Layer 20 of a small transformer language model trained on English Wikipedia (23 layers, counted from 0, width 128). Numbers have three digits each and are written without spaces.
Take only the direct path to the model's output, skipping the later layers: a vector added to the residual stream pushes a token's score in proportion to its dot product with that token's output vector.

Output vectors of the tokens that the questions are about. A number n stands for (n - 500) times 0.0015.
"lad": 482449422458533545418513336601313421667537608562436453608468523573526628273498494476536574586536568463487434532513563435531574667396433591514528600501628563600469588388415475467356595440457595619451432659631391454434512625405468696480386534555514339273519487616708379421523445438216494437509488334451482552465612532588469493607168510615697431488515524527566430585333594583516415507457
"Gls": 469594501345670484411415511513284618460608593572738385615409590443484562378459482507621560356580483383583655346376615588624425532559629435372620733720355618495555475574571342461305215464384657545760607622477522372396658504258483649581463581415712308328517318442410377412360437417411433582554362366456425398422622526551487644669365530636779498675352238620662378536401549646449498546436
"cial": 500484311506605461436408587504329633722734500595559504523376419536526454573338497567672494424434389602402415359407684460521526685541586238390483682581524573462424534506544241434576392377422724575523516313487455407481380557428247644641506331575592369460703483529489643392450682300422338506502453403388651531486615649489649471649589405762654607714421376547613570368386569551467277388481
" Location": 531379478479510597563554437382268548590476340383642482432512585555557541441579515398638420445523418565559506441547498430654548508622435639516496553567567517520595545475426512420376298420447421516532509541300565424392362371520303565533607495517629360593400546494468513465554576674212593344570582518391431573472619412509576429637576709481613611391552630665429544412341558618539458391467
" would": 480645435500417537457437521405511558512414590627603444556417360312485534580515434401387493500358441461415466357585539573488676580510562412318567490599474447511552698563446515472431449580423444595496498429454545554477570590519523593560479461366516489324477369476662486460493421341466615484539529544453525408556538620508583525405389564605596425670427460502552563526476580412651539606467
"Population": 490564474299475484439378450452245531715428469377675530487438627589307497583424584394653457461535418579500469470601471452662628486506485171316686706532528812500634623593497367388510417572510546519621584621262425391391510517232249578535500595522686362369629423401507448450435585548538512332503385323357488468606617384461517389705415616569671641418409542452626544516482596671466632663447
" Track": 634463505325435548494517364643317528493480465480646422579398543548392621482551494510508462322498520494669555558607642457427494577410456416505520634611468506465528544440452478538420503462474486592568467500382624473582516447441400555460496516412668497414519496447555354476447327443490541614507521498559582469643627512524452657599557368495536529525327502535477452566353570407484458541470
"ott": 609515416502478582403411417335386442610614443543473405582407586350364542345456380463535429471509540662575568657521540426504626677507489404537427597428630712614403475563471594286469383482484653444583618481582574422435537598482504469530396349433499427456455585427460620440425507440432477406472433487442574497467670661527368544490490635560723612561315640512515485419496523520385599520465
"’": 428594578490349433508542556457464440625543714508555592522385474407600571531433569505411473495538427443502542411549525483474693446464409415480523605608476458454403514611465360399459324567408563521540556453566467508495500465537524494623489485490453415387506383489586598406686655560425460407487446526428516575602643446647489511460526470665594415532545428597561333573288416479478404554487
"ished": 638330602475577653456390459452340635529634335535565402689418508559409600408409532418516564435377451472389577337357433495740724526479540560413529749631473571598377665470359422467462264472496685466395557588600426559630445576352319646514478508475594340575477584670465339485358612238438545258371424294443469361546684569481548651414336536496694556694439454672420605616370602681688419482443
" died": 502449438502545507416559466294471491531480518633586299518425602500594436469567637494468601448464420485416558373505307586357571559325622451423563494582525538366362599517481485499360281559476542648584488455451339511481570441449557477535481529365585401356546432570632447602528628458385587468672427517459520418342646649578477552639335582573711561629491560391627554554421484475569501561446
"ational": 529519469640465656478306406400296554543543567445549552603304525535323532576508518643506556349438369514447566446470632278672638613425463306497569642654461532534661391563376423398320321510465570618476655458488615337348473664516434586465400356424668332654508593683547497599418562555522309412460364493428482502600595628568487634653525425445687438508572432575391437449439478548596576406445
" was": 476564476553444516389536424395575487535484553533489367453513370435559474463563464410392578418383537403419452303598445575465646600537502371343522432521535375473455563553451643540572472587415418614518407488498486557570444558604550525535506532436475576415545341651714502551540372540544681552510413550548472371400513578531512425498545529534540522513451469546533575467544478426530556608494
" Died": 639440473552509465387479419348273579587253594655623533482570621467355440549462588572532469381407405545587424454555482359565400662361585385490611459626353459381459565552590390561414394601524535560515480487435597446487706679458525397567614450486753175547437511621579517424368507594444618242509413404272343565495663470516374460614329554747668341556578590515597561464396662538532526620465
"eration": 599548457516587685515335451450311547513642387594563560633578461364675592628388438470676411401548362420428494585514628341573537574462380145420560464646449503641506518624476443251484315415444568482594494467417381467451678495456408558629540444500645268485523405562527421379573748435427535448397635610363515400413643668547393449490319647545752636461488352485547519348549405575701495688432
" until": 512549398489486563623327464524494488509529743488620646612561518351470450411374622411420532488411465405483371427443453597445484680550383569487444515617556448540485563433587566468256457632443517531609408430571520508485429477510423558497618601380543323390594429610509454426506539484432587451583623515524353550429673478425601526601458414507573385643499571499511491438424548509489559432476
"OT": 377348396355562625617418610587310469485503657547585464590407534590546670512449433574540554359515479478488472406516571368442619407498490512514401687481376550591629558490585355495512324463455438618487638509535465374414564707386515575559459304292556410362355546445417493435416473351386617274565538534546501466423536506578615623611260687647716653495455499566571478541331567586585546523474
" Nomada": 514513358424495644599186358540083628625621589645794520793217619445234495362353546518669426449582154579634592466551689357611648863408622280503656718839395701639542684521310194391235209467361677578688735478331465473242613587250332758590386462308912123256516370519724383440452642282243359294824518261271453599511744379463491623687255609754967611594335386436593367432241727636618477621379

Output weights of attention head 3. The head adds the sum of these rows, row i times number i of z. A number n stands for (n - 500) times 0.0018.
o0: 495480540546359588377393633513278493516356452554608416562581637573314391332527466505465553436565457515439422525497430486426358518547703624483454451603513444531551617645471577519548680345545601698466588578439621416491529361487534614518523199570623531552409390357203537832397435709386405462655414375623477484699541497346423230477371637411565571560482559524617695666476584359565421410379
o1: 394397537492456484459600418374523505593500207583126439517550640543224377395649382402443454368627523345493370683519529498676411412748635502484193765512444588548548384564485450552579350610533547397562437597701715660634610334612447387534789461536259487621505701475516441531377523400499286534608542448402441689552405488643295552389613654590549644347484646446479432412491626421572527432457
o2: 449509483593471657507748257259452372654353432491448261619601614480645534317325303519469352436546413378558634346625631477550639435590445455464530482474516598515618437671627511550436546397437513571616475388321436566556680347506399496402528387428613633621406754580713317458389567486488444350508404434432522564445607557523463627358578543456580402558749565440498402600480495470307456582764
o3: 657586437534542511453374592605253551495351264495189518653463345905427604528588497489698418480402519533475573601330548213581293398466554666496540328442741409604571227554629402483410550567545492328548771426584459354566555569262552777189620339557834522509536328584408385345445613503703402485381601491339531362460666589591440437603352379424558776577568518562375527506429582782594524410355
o4: 410528385472513516392592509654594556363757593381706393420460519520446534433334465572471692410601602501564422455376529407457606721619697509356647740585409463332402476562342543566507508737260652532520631399594385449309463264494523383574501446603591348504703370515626499498372373637754477431435587444570420423598482646572429384488447355402244590673514441601454389757586530512313308560323
o5: 468397601389414656467317349464380543540648364333807538361789684928315443416471488384544712464573617285374611366363567390603447424562505516439675474553812378526329350388622463564506478557296539623484551323546613333606573351426375524480695451602516628536514357547406521614526573543584483360149664410460491511505668515462217321528594428449342409695986397548730479521373409530676371473578
o6: 579486453711571582407382541489576665568622496398233339410571443603459607407451586492497567346613475407418543562606474432552597478464553594298364438496600613474544454569318588533605481488336358537271348483349607456582695605522365396472609365591423736354575363510536520535641178473618598450542442363618577670268569524539544460488461622442460747530343616554607471606417635496462467436341
o7: 348454605590517434524628297367486805528411648501605548318319442484403338604475625467240449498505456752593438682495563434431254504515667353497494366474510458517552461624397532495621610493472499824546690412441504542313597448416656404571622461374531679523482531518505536475529345337580468350735593465457502377668436325563666438392493526485301466525525420342722694600636358282641527598266
o8: 556428444569117408570428649497498509441479554619222621487637636363405368532564559520340867407564654274386413647292484417627449442502777273539675446748494752500336527750605374556112321553251743429692624554604553541524592496532361559541570398604323653555590577422327430448378617474454423581476534503333641496811647549499260406379604361442263602559468402382604310667554570513387401646593
o9: 563406462733481740447356443714301437571610239423644427543579552302526566570494345471391440372544560422687635524426273646402539558340547602821334383660575519514545645423571581378413465445454421527439439595625354496458591495567346295433382594489636515594459674523500463394477553546411596431348467538480464661455707728379677393707433505466454419531587516505509271353476384474517557391748
o10: 531373547709544594544250632449601629381437362378470492346561467619686482505594465571585459515623270500630432379455547639469312547502428491692533369639453439592574594475631353526422343526723553406275603498429252492416520493578462541567583635646511467558440709741441357530507691609288497359616562416324528550365910510466405572532617305439305438463481461456564544231398624410645622351373
o11: 408448524520434499529442479415328607493657509521623487568466466497650629313451524418453773566529550632632442494331441508493243521549592512521498408577374490520295365438534624445543328485233521451503522703343515248318526379539458444573529613390661526511628510655484527382462660522503621385481534424438453704524338479713482392549616518438641538444584588413251411677349567820468628544478
o12: 487463520511473448556389736742671559792644659413243761583481603437405666458471470520489588689634527715188460645357488393554452215606335510581277563207708463541494502502425445421494434411469552336559610620815552552374395599272410298466519258592383462340443530444416448427678612595359546364489433608656567540582363468633723668471522601621293361377571438700436271448382492618405406335767
o13: 649618403591575618570326492561599495599299580588372598632592442439475370314539637555404537393421606427489397420275516597533375508573508527520496440497412464564499439486434549709557611480732551563568621467735445531577383595523529529398513693657306160632492508663672410510223487523449499583471701520539569449499249344466583466472583678519387469576198452545405303346478419569285580489502
o14: 538311487157465567515534489598448500433635323230248629661473659619522441549541617557329635483663557514631480469432633479700317593510478376674384600741465544591472433522602453323460453485563586520613424592634537507629508429372345457426517422491271442606493499655574469495471557615548305458777507552255516611495524587490259765423602443342290425567344436440440429436619753648472399336586
o15: 326354726398450501577584420386547550684511810378565763400362471554629485280562604616663707591552484382466558422400563412441461468634309448344342859579689513457412472388398327306586485352397273528453580597584593526497492322622417418640729503404366448545459506590660563269566481612471478327504548580287435606688557340563755376551517513521478528376489506524446323679430356471639459426644
o16: 430507592435422561432327419514831494432395573447254510247334581354662515420627705497318427636344525402504387466498536531543595523696540399372567323552642372549488397625474507617517587590637579607586666668340637529576342505554636389481513715531427396377508367184332592448586603452465653454587557336562366660535503349361609507288545777444537515539439460493413449187463611489516670587707
o17: 586467594408572439499653493370432725596538448545720447459501466730390525400495415286750420490584463574738417578426546359440371604598506379500451139338434392511648473480533528390568510540683508583476546489592387466387588371446442411427673422617733485594494497609421439473308355612461457423530465552566563458583366495315567501489468593355556599506611539500484544468474544452509551565501
o18: 644489553443760559596436257537591500520261373589702503616588404406668393553482717383595421531748247503747474511447539563429444516683250413398391365262146487655537473519260705178633593310507374569639552525454448474366460325420413620418615408511796433672329499331529691385405732511277563535550504653443499525572544590494527421649392606611411466442704593567418396469415457469725477492635
o19: 275547620354229536414660543380489445374504573396664599383419623577435596613474569464488513748565600672514628444366436685547473599584677531495553538433607487468635492659666494371436389717381370560607628439413472335468595393495424559556469546757522438336508343468489367565593463606353548440420517329366584473647558484257720391491437524305596469635592503408481497503407337582513355350512
o20: 515636558521313275527569505508438336555424698472666583570514554570377450639423329592497404448672642528474743404549325359685546380489371430700442441767509626553642456549493412477651346435256411527571497506448657441400470465472552637741437433466358497507530366591545366656575498620526514499567502282475701495575589389778419495521368420630338444568416397333464493611365375597570429296521
o21: 657581516712536514614556418786843386443399581528397677639378593270649415636438801538529295576262450513371318644388463642346657532559346467481284673399629389646566579541289345613498619235769436472478359583616432486453440649353534481401419549606337306564474568394652349484520571484521526459365632615565544544415398636507679657373436559286501501446404575427476283305689388364247567641576
o22: 549258541528642359519620383710440488368655550373329569522449484427697380394494599287597657612683394648525505446621692583263486363461691448386230535409774501530484338474499474543449489440448581490494523493455527639513565408426176344591548483507343497449446647509276555544488423565413411633390546591612498608484734660350734262407548563430490793416675617535463307501410398520403505586740
o23: 502600421530487556481436579225590665488571654437696676448501538483515678495452505415432462460559477556582620571461428519656466421497377600417419415624495551423456283521547443396421257530285473491460478432554433405694449404576497324448570406413463584496636403409643467474355515659555570446489528481622562657514421549719469491384637598676496454523506513407542553519216437416331546672597
o24: 569414641483596638595620507425392396648586555692509459638616425497458621515604438616481617440564230427504428396387616578385391442586335522457443337520408426489485670415421596547405618409431545359501234748507420397446373467512464690414636510244562433417350380609567609400554338565419487619520538641535361514552314527563489583636437626602378402511512744539529471408455582469642509587480
o25: 475506583511382254558474608664833547443507550269496451509342435507490510424507461547554308429722349434267614547470503352306696428509480462661395476491552453538534470484338354442448415611263811530687691551598530612528427398534606568460425433619615401565547655366225506439768501483430564680500333487419443430640660387583557513341612554625520349589530489722408532403429528504326380500716
o26: 345572529513428474418424694220364583547405504652466329488532480827518576524569294536661553341532737392562396423586650505391415372337724293324415634616425651502361679531550583338525384668483383543371626255521488488478580497577504373692341464423499506473820412457379597507568304729661579326615298560409539412517583677625420378575559462491539486500539490466455647633364564582538373505417
o27: 471443683468536617480237581372197347365471334507535519560512716605590642404663365466506423682299312531393667363422408529644392578480643387446611548606583430583438541537390480631305449428452255494459516506537471387700281523527704551519504454636486654522529564460379596394435674570453584501565414388311354614562742526590409394532420504567625488546341423456405711379537667623741507305705
o28: 340505441648522371346529575536276603722434291537549396351378501257386454482484523543501487475640484412524440435502512613509655475416558599670523667551385480451424646609473581732488583519752560554327523498513552467495238585753320516513426640291943465451522487547439411372644398731475659565459268389599801499502342527435304518494574433508483546484666304485355627606656362418530370272525
o29: 529685514532592416534408364554539447461435478494567452460521410572463361503640520613634365528650461540585690567385702457370366401516550287504485556407542546442522445597452385394509557433453499438363627284495411429694569446719577651359423483430506401670448534450336624494485400509531476472349470540517540506487648587640232390415597609446587685481631688435564412486516347469727423467518
o30: 404403467474292542539606497269689513541308606685482622272631497463628546677373325345476547693415394476341504516511528564598648328574467600416505787458480539493502646699687515422391386739550477469491630525607435292607474418576522469496754245528341438584359435382419647548683658424369442406353664424519566557488601491463479676347431472559867422622584327632400297622386259472473369571434
o31: 596619540623606582495519481575241517267381619604415287693586539411389535631384472361648425580418478599618468458555522603572522466335675486471538557382538544720357465391556505650504581532732484511477549458442485494435500432457376509507541528705531832454365560538571409519377388487283408444328462515425593544413367338389577384649571438467596515540315454589518617280574523491452428486690

Each question shows a token from some text and the vector z that the head gathered there. A number n stands for (n - 500) times 0.0075.

" images": 592450523498600524552601514568400460371431535432483506468353404555557550532541534509612534394540
Which three tokens does it push up most, strongest first? " Track", " was", " died"

"ano": 467506517463443438520504535470492519422471500578514459464399494580563487479457518549561558441474
Which of these tokens does it push down most? "Gls"

" press": 489442517571500547534523482451470426544551451522506549535549457477518461488535444461441547534527
Which of these tokens does it push down most? " died"

"T": 506513497524442617568445490489500425514456495505462529473426470573421593521485445482467542585449
Which of these tokens does it push up most? "eration"

" was": 479419541428507429539484507515434496471468370448509541560469504468469476579532533424480472513540
Which three tokens does it push up most, strongest first? " would", " was", " died"

" and": 603451541533569465498423583545447528459501453366488452529596479532534512503591479521467545551526
Which of these tokens does it push up most? "Gls"

"man": 535486566447556511564585507562482572451476424617516604544618568559454516501556514421545513465415
Which of these tokens does it push down most? "ished"

"H": 527559537415432731546413535398464308499504464357660472441465525663281567545300534458397448692510
Which of these tokens does it push down most? " Nomada"

"-": 575479494581521664494501492546343403447462480464560449438638394458524392467430503549511556523528
Which three tokens does it push up most, strongest first? "Population", "ished", "Gls"

".": 319394348445507268570387162418298595676610428716654463606506281712566471651504381396433358554437
Which of these tokens does it push up most? " until"

"s": 394461571515406422617480366462454454567531439530541486562458450608430519541402500519441444574614
Which of these tokens does it push down most? "Gls"

" which": 526466524468397525486513506585525507481473491445492528495507486460507462503540492459471526482424
Which of these tokens does it push down most? "cial"

"of": 547452495485506617497340453445370478508486531520498472452533498550531515613453467512405424506578
Which three tokens does it push up most, strongest first? "lad", " until", "ished"

"The": 576461520520540523498467599499431521450492454437483464528591530475508517546557509516437519545498
Which two tokens does it push up most, strongest first? "Gls", " Nomada"

" Dr": 493573634585460523497478492507524524350410501392482514478514489452464456427449559557599579457612
Which of these tokens does it push up most? " Died"

"=": 637592664507506597500615581717478549555512404420591564468620509505674549436736232484629589344572
Which three tokens does it push up most, strongest first? " Location", "ott", " Track"

" video": 486442481511554430548505523512449500505464487525515502542539481502501437529478519454515430497513
Which of these tokens does it push up most? " would"

" Michigan": 394494462504482465411453388566473559432543593565456571551419511490481588545492371393362441412470
Which two tokens does it push up most, strongest first? " until", "eration"

" first": 562460544582482501468378553500450529497471433500417465534563487443555547435594559489519535521506
Which of these tokens does it push up most? "Gls"

" green": 461494538543519459533474524488513496536471567496510506512501454512547445546494487506513469473521
Which two tokens does it push up most, strongest first? "lad", "ished"

" example": 488377408557594561516385447441538450641598625706414525406624508383644442402572537602585476479554
Which two tokens does it push up most, strongest first? "cial", "ished"

" write": 551490525432402560541494522653511491460446441455565550506483486389488624497433584577455492562583
Which of these tokens does it push up most? " Died"

"\"": 358580503517402727637356693407474262691447525603471433282439460841330792530445405376282518767304
Which of these tokens does it push up most? "’"

" Mother": 530405471568483507502502394491518422528400554566459532541541573383445543458503477575486479536510
Which of these tokens does it push up most? " Nomada"

" way": 524502590475453445489464552477445451495516372381472502363510547505431438494410664499608520438648
Which of these tokens does it push down most? " Location"

",": 509484487499533526536550520520512455413511496608524516427603446477539439533512588498512565549430
Which of these tokens does it push up most? " died"

" mix": 559523589516603665514532571541394501413346477478641567505538366521556546530515487514590444401536
Which of these tokens does it push down most? "OT"

" released": 462343518524516393427437336498430476375487335387534508577392369530417511585419411559534571526579
Which two tokens does it push up most, strongest first? " would", " was"

" boy": 514453488485455523490530558500466567506489542548515516525513545375509549432542613474440493530518
Which of these tokens does it push down most? "lad"

"ing": 392447445461501427566393462517416514523510444491596461477474396536463554465474572472496492506478
Which of these tokens does it push up most? " was"

"O": 447484516565410492464446517535453573451493508484543482498477453506472550481479531499547553460480
Which of these tokens does it push up most? "eration"

" the": 488523489675443554471496585469474577513376542498480427497467506447491481502513627523520536506474
Which of these tokens does it push up most? "ational"

"d": 550457508444554509478399482456417414542454555470481517500493509439457496521537567473576537550546
Which of these tokens does it push up most? "Gls"

"ass": 527471605470501498480485479570477466447495470396499548475586557511531441450536461492626561400641
Which of these tokens does it push up most? " Track"

" Gh": 496433524455511572531515492522569535422556505535455544488510487456456464475449455511539466503537
Which two tokens does it push up most, strongest first? " Died", " Nomada"

" ri": 546504391446457612506358659431398255606470470424522424388456518581434497555543505549420483696607
Which three tokens does it push up most, strongest first? "’", " would", "ished"

" episodes": 664485576571580475495555518623533595526483458459451484544538467498532541510637527564528569481491
Which of these tokens does it push up most? " Nomada"

"til": 478516545527522475521486563503549490519459587481487514518495465473542450520478515504511482467522
Which of these tokens does it push down most? " would"

"\n": 487474436653487602505559470592496459444379450598613424348649379460511417414516446614507521583405
Which of these tokens does it push down most? " Track"

" show": 455515517536473489481489504501509496500515536535442481443462449522488513474459555494531527448492
Which of these tokens does it push up most? "ational"